Layer 7 of a small transformer language model trained on English Wikipedia (10 layers, counted from 0, width 96).
A neuron's activation on a vector x is SiLU(gate . x) times (in . x), where the dot is the dot product.
The model reads these tokens: ". " "They " "intended " "to " "develop " "the " "idea " "using " "their " "large " "Brist"

The vector x that enters this layer's MLP at each token. A number n stands for (n - 128) times 0.058.
0 ". ": 166, 124, 140, 148, 152, 83, 112, 128, 137, 123, 127, 140, 113, 144, 142, 107, 104, 107, 186, 78, 119, 126, 133, 121, 122, 143, 136, 113, 161, 100, 137, 148, 122, 118, 98, 131, 109, 142, 143, 96, 123, 139, 143, 137, 118, 72, 134, 89, 175, 132, 116, 144, 146, 131, 153, 133, 90, 106, 175, 144, 126, 123, 138, 141, 108, 83, 139, 102, 122, 115, 135, 135, 151, 135, 219, 128, 128, 112, 173, 130, 140, 148, 114, 136, 164, 130, 120, 134, 104, 92, 136, 117, 134, 100, 149, 147
1 "They ": 146, 140, 139, 143, 122, 78, 129, 115, 123, 123, 116, 167, 148, 137, 104, 117, 106, 133, 215, 137, 150, 159, 117, 116, 146, 124, 112, 95, 148, 125, 153, 126, 116, 122, 148, 115, 110, 135, 101, 88, 143, 129, 116, 173, 128, 123, 134, 110, 194, 137, 112, 115, 120, 154, 134, 125, 106, 141, 160, 117, 129, 142, 106, 152, 104, 114, 113, 119, 124, 130, 123, 147, 165, 151, 197, 112, 94, 147, 153, 119, 128, 145, 115, 136, 166, 149, 109, 123, 90, 101, 124, 85, 135, 114, 185, 145
2 "intended ": 121, 138, 127, 155, 125, 111, 115, 133, 143, 132, 156, 136, 166, 158, 135, 125, 106, 118, 223, 156, 127, 137, 129, 119, 135, 147, 151, 116, 176, 140, 115, 127, 108, 120, 151, 98, 121, 149, 137, 93, 155, 147, 113, 171, 134, 106, 137, 105, 200, 126, 107, 159, 104, 142, 111, 141, 113, 151, 157, 135, 132, 134, 127, 138, 96, 106, 145, 98, 132, 114, 179, 155, 101, 154, 181, 121, 80, 134, 110, 136, 137, 107, 128, 132, 132, 103, 136, 139, 124, 116, 135, 152, 136, 118, 179, 160
3 "to ": 147, 135, 129, 163, 119, 110, 85, 124, 115, 116, 168, 146, 119, 138, 131, 101, 98, 115, 209, 159, 128, 151, 125, 110, 126, 151, 144, 93, 137, 123, 125, 135, 104, 115, 141, 115, 116, 140, 117, 113, 151, 133, 132, 178, 139, 113, 141, 123, 214, 130, 114, 109, 131, 140, 112, 128, 112, 152, 161, 115, 116, 152, 64, 148, 98, 114, 128, 127, 139, 108, 148, 106, 108, 135, 187, 112, 81, 132, 141, 124, 136, 130, 115, 135, 163, 137, 131, 135, 102, 122, 126, 135, 126, 136, 196, 144
4 "develop ": 120, 160, 123, 150, 131, 103, 125, 133, 117, 136, 127, 153, 143, 142, 130, 138, 99, 118, 224, 155, 116, 126, 121, 108, 119, 160, 130, 115, 159, 131, 92, 125, 105, 138, 127, 102, 126, 137, 141, 113, 148, 129, 116, 150, 128, 110, 129, 103, 222, 109, 113, 143, 150, 156, 152, 131, 105, 140, 166, 138, 129, 130, 134, 146, 106, 126, 133, 109, 132, 123, 168, 143, 112, 116, 201, 129, 122, 130, 133, 158, 136, 123, 99, 132, 129, 110, 133, 138, 115, 109, 105, 159, 137, 121, 173, 161
5 "the ": 142, 121, 132, 149, 137, 96, 130, 145, 119, 121, 131, 136, 130, 137, 128, 117, 110, 108, 186, 88, 108, 123, 126, 125, 133, 139, 132, 115, 144, 116, 129, 145, 117, 131, 122, 125, 126, 135, 138, 115, 133, 132, 118, 146, 119, 79, 133, 85, 212, 119, 118, 132, 149, 130, 141, 133, 99, 132, 187, 154, 124, 128, 123, 151, 125, 126, 121, 115, 132, 111, 143, 128, 141, 112, 248, 117, 128, 113, 151, 152, 120, 142, 115, 129, 149, 123, 128, 132, 116, 110, 115, 103, 121, 108, 136, 162
6 "idea ": 132, 174, 132, 163, 118, 108, 178, 141, 137, 150, 174, 106, 148, 142, 122, 139, 102, 118, 189, 143, 136, 122, 146, 70, 170, 162, 115, 124, 158, 130, 136, 116, 92, 147, 148, 137, 143, 120, 131, 108, 140, 125, 104, 176, 121, 103, 156, 100, 194, 117, 127, 143, 126, 155, 134, 129, 76, 151, 169, 153, 95, 133, 156, 124, 110, 118, 138, 146, 129, 133, 130, 141, 108, 104, 178, 117, 97, 132, 134, 110, 143, 139, 103, 118, 123, 119, 155, 130, 113, 107, 94, 143, 130, 124, 120, 181
7 "using ": 128, 131, 121, 151, 131, 114, 125, 136, 114, 129, 143, 139, 126, 139, 133, 138, 113, 115, 204, 138, 114, 141, 120, 125, 128, 134, 134, 125, 152, 129, 110, 125, 106, 119, 116, 109, 133, 128, 137, 107, 155, 125, 108, 142, 132, 102, 133, 112, 225, 119, 115, 162, 149, 148, 160, 126, 105, 148, 171, 135, 120, 120, 124, 145, 115, 105, 143, 119, 125, 118, 153, 151, 104, 106, 215, 126, 102, 117, 133, 149, 139, 123, 116, 127, 132, 105, 132, 131, 116, 102, 82, 151, 133, 115, 193, 182
8 "their ": 117, 132, 126, 151, 125, 118, 144, 140, 103, 126, 132, 144, 167, 135, 133, 137, 111, 137, 192, 99, 98, 116, 124, 127, 136, 124, 131, 126, 145, 123, 115, 130, 115, 135, 139, 118, 149, 119, 141, 113, 160, 127, 109, 162, 106, 99, 136, 89, 211, 114, 111, 139, 138, 142, 134, 152, 106, 149, 167, 164, 107, 130, 123, 160, 125, 134, 110, 128, 128, 109, 142, 135, 140, 130, 226, 110, 129, 126, 131, 155, 104, 128, 111, 128, 150, 113, 151, 146, 114, 121, 91, 95, 131, 102, 150, 187
9 "large ": 143, 125, 131, 151, 119, 122, 133, 162, 118, 152, 140, 152, 171, 144, 128, 135, 113, 121, 190, 104, 116, 115, 130, 134, 143, 131, 136, 126, 144, 114, 128, 156, 93, 123, 135, 116, 144, 140, 140, 110, 129, 141, 126, 141, 122, 116, 121, 87, 220, 120, 118, 141, 156, 155, 127, 149, 104, 157, 171, 175, 131, 133, 141, 145, 106, 148, 109, 111, 118, 112, 155, 133, 115, 126, 219, 124, 132, 125, 120, 176, 127, 123, 126, 138, 135, 127, 145, 127, 115, 114, 97, 116, 133, 110, 125, 186
10 "Brist": 180, 133, 128, 124, 132, 105, 184, 168, 161, 124, 125, 146, 154, 158, 110, 135, 168, 99, 158, 88, 149, 106, 121, 135, 150, 124, 123, 118, 103, 152, 100, 115, 107, 135, 101, 132, 132, 154, 155, 125, 157, 104, 103, 185, 118, 95, 157, 135, 133, 125, 162, 102, 142, 103, 112, 119, 104, 158, 131, 176, 140, 188, 88, 139, 83, 141, 119, 114, 118, 129, 128, 150, 145, 154, 89, 150, 180, 91, 127, 140, 132, 117, 104, 147, 153, 139, 114, 112, 137, 82, 108, 122, 134, 88, 110, 119

Each question shows the input weights of one neuron of the MLP. A number n stands for (n - 128) times 0.0033.

n240 gate: 136, 151, 142, 139, 121, 129, 132, 159, 83, 109, 158, 134, 131, 153, 121, 102, 99, 104, 75, 87, 139, 105, 133, 129, 138, 70, 143, 135, 209, 89, 140, 126, 124, 187, 154, 150, 178, 119, 123, 130, 98, 103, 169, 119, 129, 155, 95, 126, 108, 210, 120, 151, 118, 123, 150, 174, 122, 124, 155, 108, 147, 95, 176, 120, 151, 160, 141, 152, 136, 113, 71, 121, 107, 96, 115, 120, 112, 97, 135, 119, 143, 106, 135, 152, 140, 130, 118, 97, 124, 98, 107, 116, 187, 91, 134, 154
n240 in: 117, 119, 158, 171, 144, 152, 79, 132, 159, 107, 115, 127, 134, 98, 94, 100, 120, 133, 112, 146, 121, 104, 110, 151, 173, 170, 183, 142, 106, 152, 142, 124, 129, 99, 121, 169, 146, 155, 67, 112, 139, 129, 158, 109, 169, 106, 111, 140, 130, 189, 121, 131, 118, 134, 185, 208, 144, 137, 119, 135, 140, 127, 177, 161, 165, 126, 103, 113, 96, 96, 149, 117, 120, 121, 124, 108, 185, 135, 137, 158, 207, 112, 152, 94, 138, 165, 148, 114, 154, 131, 109, 168, 153, 104, 103, 101
On which token does it fire most, and how strongly? 1 "They ", at about 0.46

n0 gate: 126, 125, 134, 147, 105, 145, 79, 137, 136, 139, 116, 126, 119, 162, 171, 178, 140, 96, 169, 116, 94, 121, 138, 125, 104, 121, 130, 138, 155, 123, 147, 118, 118, 168, 90, 117, 198, 111, 116, 149, 141, 90, 169, 130, 117, 113, 158, 113, 149, 116, 142, 155, 127, 82, 83, 127, 153, 137, 154, 124, 130, 78, 134, 126, 110, 132, 143, 114, 117, 171, 130, 87, 153, 114, 112, 116, 127, 170, 98, 118, 73, 105, 211, 143, 126, 63, 147, 117, 150, 152, 119, 83, 181, 156, 133, 144
n0 in: 129, 165, 130, 159, 77, 102, 103, 144, 82, 155, 139, 151, 123, 112, 149, 125, 83, 120, 163, 82, 150, 110, 59, 128, 95, 157, 131, 121, 161, 157, 93, 106, 149, 66, 116, 78, 93, 161, 70, 112, 167, 69, 81, 124, 117, 124, 134, 132, 107, 169, 132, 98, 62, 90, 102, 139, 192, 79, 166, 91, 126, 138, 112, 121, 76, 126, 175, 142, 87, 137, 101, 90, 116, 145, 148, 134, 85, 107, 112, 128, 117, 91, 182, 123, 140, 125, 159, 175, 93, 165, 157, 108, 152, 127, 188, 142
On which three tokens does it fire most, strongest first? 2 "intended ", 8 "their ", 7 "using "

n64 gate: 103, 118, 131, 156, 126, 113, 143, 130, 184, 102, 127, 134, 115, 132, 152, 141, 163, 148, 134, 141, 117, 130, 123, 182, 131, 115, 138, 141, 114, 145, 128, 104, 92, 84, 141, 101, 103, 158, 153, 77, 115, 109, 117, 111, 97, 137, 113, 118, 131, 135, 153, 96, 176, 133, 79, 100, 98, 112, 133, 129, 147, 102, 159, 136, 138, 123, 138, 157, 91, 133, 123, 120, 138, 97, 131, 158, 122, 146, 115, 109, 105, 141, 113, 117, 131, 167, 118, 142, 98, 118, 107, 116, 111, 131, 134, 128
n64 in: 119, 121, 127, 88, 119, 135, 117, 116, 116, 131, 158, 195, 107, 123, 106, 144, 97, 109, 154, 104, 104, 129, 149, 137, 150, 142, 110, 89, 134, 124, 83, 137, 119, 149, 148, 113, 129, 121, 122, 120, 126, 170, 125, 127, 108, 121, 135, 106, 140, 137, 107, 151, 106, 108, 141, 129, 126, 124, 131, 98, 132, 127, 111, 178, 102, 121, 125, 114, 82, 131, 129, 156, 112, 134, 98, 161, 103, 98, 98, 136, 107, 118, 128, 162, 120, 185, 145, 132, 81, 119, 104, 149, 165, 112, 171, 114
It fires most on token 1 "They "

n67 gate: 159, 141, 164, 113, 203, 121, 95, 124, 113, 116, 166, 150, 104, 173, 147, 128, 159, 141, 120, 117, 154, 113, 147, 126, 131, 154, 145, 155, 161, 107, 127, 120, 76, 109, 61, 76, 159, 81, 123, 130, 131, 135, 152, 76, 186, 127, 126, 159, 121, 157, 112, 85, 107, 144, 125, 114, 134, 109, 125, 109, 111, 116, 97, 118, 146, 113, 122, 119, 128, 140, 157, 113, 119, 151, 131, 61, 157, 91, 123, 107, 170, 84, 130, 81, 130, 148, 145, 168, 95, 113, 109, 153, 148, 114, 162, 133
n67 in: 147, 124, 136, 164, 131, 165, 122, 130, 117, 145, 66, 132, 139, 150, 99, 124, 135, 136, 126, 145, 94, 161, 151, 131, 130, 182, 125, 127, 133, 70, 145, 107, 120, 156, 156, 112, 99, 184, 95, 125, 132, 139, 98, 140, 123, 162, 152, 159, 148, 141, 153, 147, 141, 153, 184, 141, 147, 189, 133, 123, 110, 112, 116, 177, 114, 119, 121, 150, 180, 143, 117, 132, 123, 107, 140, 132, 131, 127, 181, 120, 135, 82, 162, 136, 134, 128, 116, 95, 109, 140, 128, 152, 163, 173, 125, 89
On which token does it fire most, and how strongly? 3 "to ", at about 1.4

n164 gate: 126, 145, 132, 146, 98, 154, 185, 79, 149, 140, 142, 135, 145, 194, 142, 147, 124, 152, 107, 149, 142, 138, 91, 115, 120, 121, 116, 142, 195, 111, 123, 122, 147, 135, 129, 132, 147, 166, 118, 126, 136, 126, 115, 124, 89, 148, 102, 118, 122, 116, 165, 144, 112, 122, 100, 110, 174, 167, 143, 120, 121, 127, 141, 119, 119, 113, 160, 114, 136, 85, 109, 166, 167, 126, 176, 157, 127, 140, 152, 147, 110, 99, 104, 148, 75, 166, 167, 152, 135, 156, 133, 119, 121, 66, 116, 110
n164 in: 128, 140, 120, 122, 110, 110, 133, 125, 158, 118, 169, 140, 152, 143, 150, 102, 146, 107, 148, 149, 116, 155, 94, 128, 160, 89, 198, 140, 139, 139, 124, 156, 157, 141, 142, 117, 145, 96, 104, 134, 135, 111, 128, 132, 158, 120, 158, 97, 131, 113, 114, 110, 138, 160, 97, 155, 101, 85, 149, 88, 141, 127, 117, 127, 139, 109, 94, 103, 131, 101, 132, 133, 87, 134, 110, 112, 147, 176, 116, 148, 156, 171, 136, 134, 150, 152, 158, 109, 68, 158, 110, 148, 134, 110, 152, 117
On which token does it fire most, and how strongly? 2 "intended ", at about 1.6

n77 gate: 124, 145, 112, 142, 109, 125, 84, 123, 132, 155, 175, 145, 103, 123, 170, 122, 127, 177, 157, 147, 136, 78, 144, 120, 155, 136, 153, 123, 110, 127, 143, 142, 113, 165, 153, 89, 185, 139, 150, 189, 121, 158, 137, 116, 95, 101, 113, 76, 164, 117, 142, 141, 132, 120, 124, 99, 110, 130, 84, 127, 135, 93, 153, 107, 109, 141, 124, 98, 96, 155, 92, 96, 99, 127, 111, 88, 113, 160, 138, 132, 181, 111, 92, 149, 128, 127, 154, 178, 121, 111, 162, 179, 144, 139, 140, 130
n77 in: 116, 150, 144, 144, 93, 129, 120, 94, 56, 174, 105, 128, 128, 111, 89, 149, 116, 148, 97, 104, 104, 182, 144, 120, 139, 194, 104, 137, 126, 91, 130, 126, 109, 153, 104, 133, 145, 130, 159, 123, 193, 117, 107, 138, 132, 149, 174, 123, 170, 165, 146, 119, 139, 138, 143, 174, 86, 144, 134, 176, 145, 161, 135, 130, 117, 154, 130, 130, 151, 111, 95, 117, 95, 147, 145, 116, 82, 116, 112, 134, 115, 138, 148, 77, 94, 90, 112, 122, 78, 111, 135, 103, 161, 102, 112, 102
On which three tokens does it fire most, strongest first? 6 "idea ", 4 "develop ", 9 "large "

n143 gate: 120, 105, 134, 106, 147, 101, 98, 137, 122, 163, 180, 150, 152, 130, 97, 154, 101, 160, 143, 141, 124, 110, 138, 156, 99, 126, 142, 106, 132, 102, 184, 148, 160, 151, 137, 102, 133, 137, 94, 123, 126, 116, 180, 107, 80, 162, 106, 173, 127, 119, 87, 127, 141, 110, 113, 77, 79, 131, 87, 130, 163, 110, 133, 116, 145, 121, 113, 100, 135, 153, 93, 130, 136, 132, 126, 102, 130, 115, 93, 122, 161, 142, 118, 135, 139, 72, 115, 133, 105, 142, 157, 103, 100, 134, 142, 92
n143 in: 217, 97, 155, 115, 160, 150, 79, 102, 98, 149, 120, 169, 171, 122, 131, 147, 124, 183, 167, 98, 97, 81, 133, 129, 158, 96, 114, 67, 109, 169, 178, 191, 154, 176, 110, 126, 76, 85, 146, 85, 85, 164, 74, 93, 129, 123, 131, 141, 100, 117, 110, 120, 107, 151, 158, 103, 145, 145, 81, 139, 196, 105, 125, 83, 113, 135, 86, 54, 86, 100, 170, 103, 108, 163, 152, 153, 156, 122, 86, 139, 117, 129, 106, 155, 137, 80, 115, 56, 89, 143, 119, 71, 157, 80, 148, 81
On which three tokens does it fire most, strongest first? 6 "idea ", 1 "They ", 7 "using "

n37 gate: 149, 139, 157, 90, 96, 91, 154, 143, 103, 109, 132, 85, 130, 124, 129, 149, 112, 163, 154, 101, 158, 100, 130, 132, 97, 151, 167, 74, 101, 115, 119, 142, 134, 119, 144, 94, 129, 119, 132, 139, 141, 201, 121, 102, 110, 119, 122, 147, 135, 72, 136, 167, 136, 160, 140, 108, 90, 115, 131, 124, 102, 136, 187, 129, 139, 118, 117, 130, 139, 117, 91, 91, 170, 134, 135, 110, 138, 94, 103, 158, 147, 127, 142, 82, 127, 95, 135, 100, 147, 150, 155, 147, 147, 120, 81, 138
n37 in: 113, 112, 142, 99, 146, 81, 95, 135, 135, 100, 144, 164, 111, 134, 81, 127, 112, 151, 120, 120, 134, 125, 109, 134, 147, 139, 143, 110, 109, 126, 146, 70, 93, 139, 103, 176, 134, 171, 112, 72, 120, 140, 80, 132, 119, 102, 125, 139, 111, 109, 119, 120, 171, 115, 124, 131, 126, 102, 124, 135, 163, 90, 131, 113, 175, 111, 105, 129, 126, 140, 193, 158, 114, 122, 65, 125, 140, 125, 135, 121, 134, 122, 117, 114, 120, 155, 120, 126, 119, 103, 124, 80, 140, 136, 127, 117
It fires most on token 3 "to "

n63 gate: 98, 147, 124, 140, 80, 126, 149, 111, 115, 142, 68, 122, 146, 105, 136, 134, 87, 132, 129, 118, 122, 137, 87, 159, 139, 139, 119, 155, 64, 118, 91, 99, 148, 133, 140, 113, 105, 194, 134, 141, 81, 115, 116, 114, 111, 117, 130, 130, 99, 101, 123, 119, 189, 120, 122, 173, 119, 121, 173, 166, 132, 155, 112, 152, 84, 152, 109, 153, 142, 176, 122, 101, 127, 113, 139, 100, 122, 136, 151, 182, 120, 84, 70, 129, 151, 79, 139, 141, 136, 137, 139, 113, 133, 106, 105, 105
n63 in: 107, 98, 98, 120, 124, 152, 162, 171, 149, 104, 159, 127, 129, 141, 129, 161, 125, 138, 146, 166, 126, 133, 129, 86, 105, 143, 118, 122, 128, 107, 136, 109, 141, 147, 129, 129, 146, 107, 138, 145, 139, 137, 150, 129, 122, 121, 99, 124, 131, 117, 153, 93, 140, 142, 153, 117, 122, 136, 147, 106, 150, 124, 101, 108, 167, 115, 133, 125, 110, 137, 127, 144, 138, 135, 188, 58, 120, 90, 170, 110, 89, 138, 145, 141, 126, 149, 172, 119, 141, 97, 120, 109, 112, 120, 132, 128
It fires most on token 8 "their "

n91 gate: 133, 89, 123, 103, 105, 144, 160, 112, 112, 145, 130, 165, 138, 169, 143, 139, 106, 102, 107, 119, 140, 123, 125, 115, 60, 133, 128, 113, 149, 98, 109, 161, 85, 164, 69, 121, 130, 52, 142, 134, 117, 151, 99, 138, 136, 162, 115, 94, 81, 87, 156, 118, 127, 161, 156, 123, 122, 82, 83, 124, 128, 129, 110, 108, 161, 97, 112, 135, 135, 131, 117, 167, 64, 126, 146, 131, 143, 115, 121, 153, 207, 121, 123, 95, 121, 178, 141, 108, 114, 157, 170, 129, 138, 57, 169, 112
n91 in: 113, 88, 157, 173, 113, 119, 149, 148, 111, 172, 183, 156, 104, 69, 130, 147, 136, 152, 141, 104, 137, 134, 123, 102, 118, 137, 86, 112, 115, 133, 82, 90, 152, 169, 123, 80, 102, 126, 110, 107, 94, 128, 102, 145, 125, 153, 145, 64, 141, 126, 147, 117, 143, 92, 115, 85, 75, 104, 104, 102, 142, 114, 151, 101, 150, 147, 122, 140, 125, 175, 116, 166, 102, 159, 113, 150, 110, 101, 122, 133, 139, 130, 168, 125, 172, 116, 149, 134, 114, 173, 149, 77, 111, 136, 144, 99
It fires most on token 9 "large "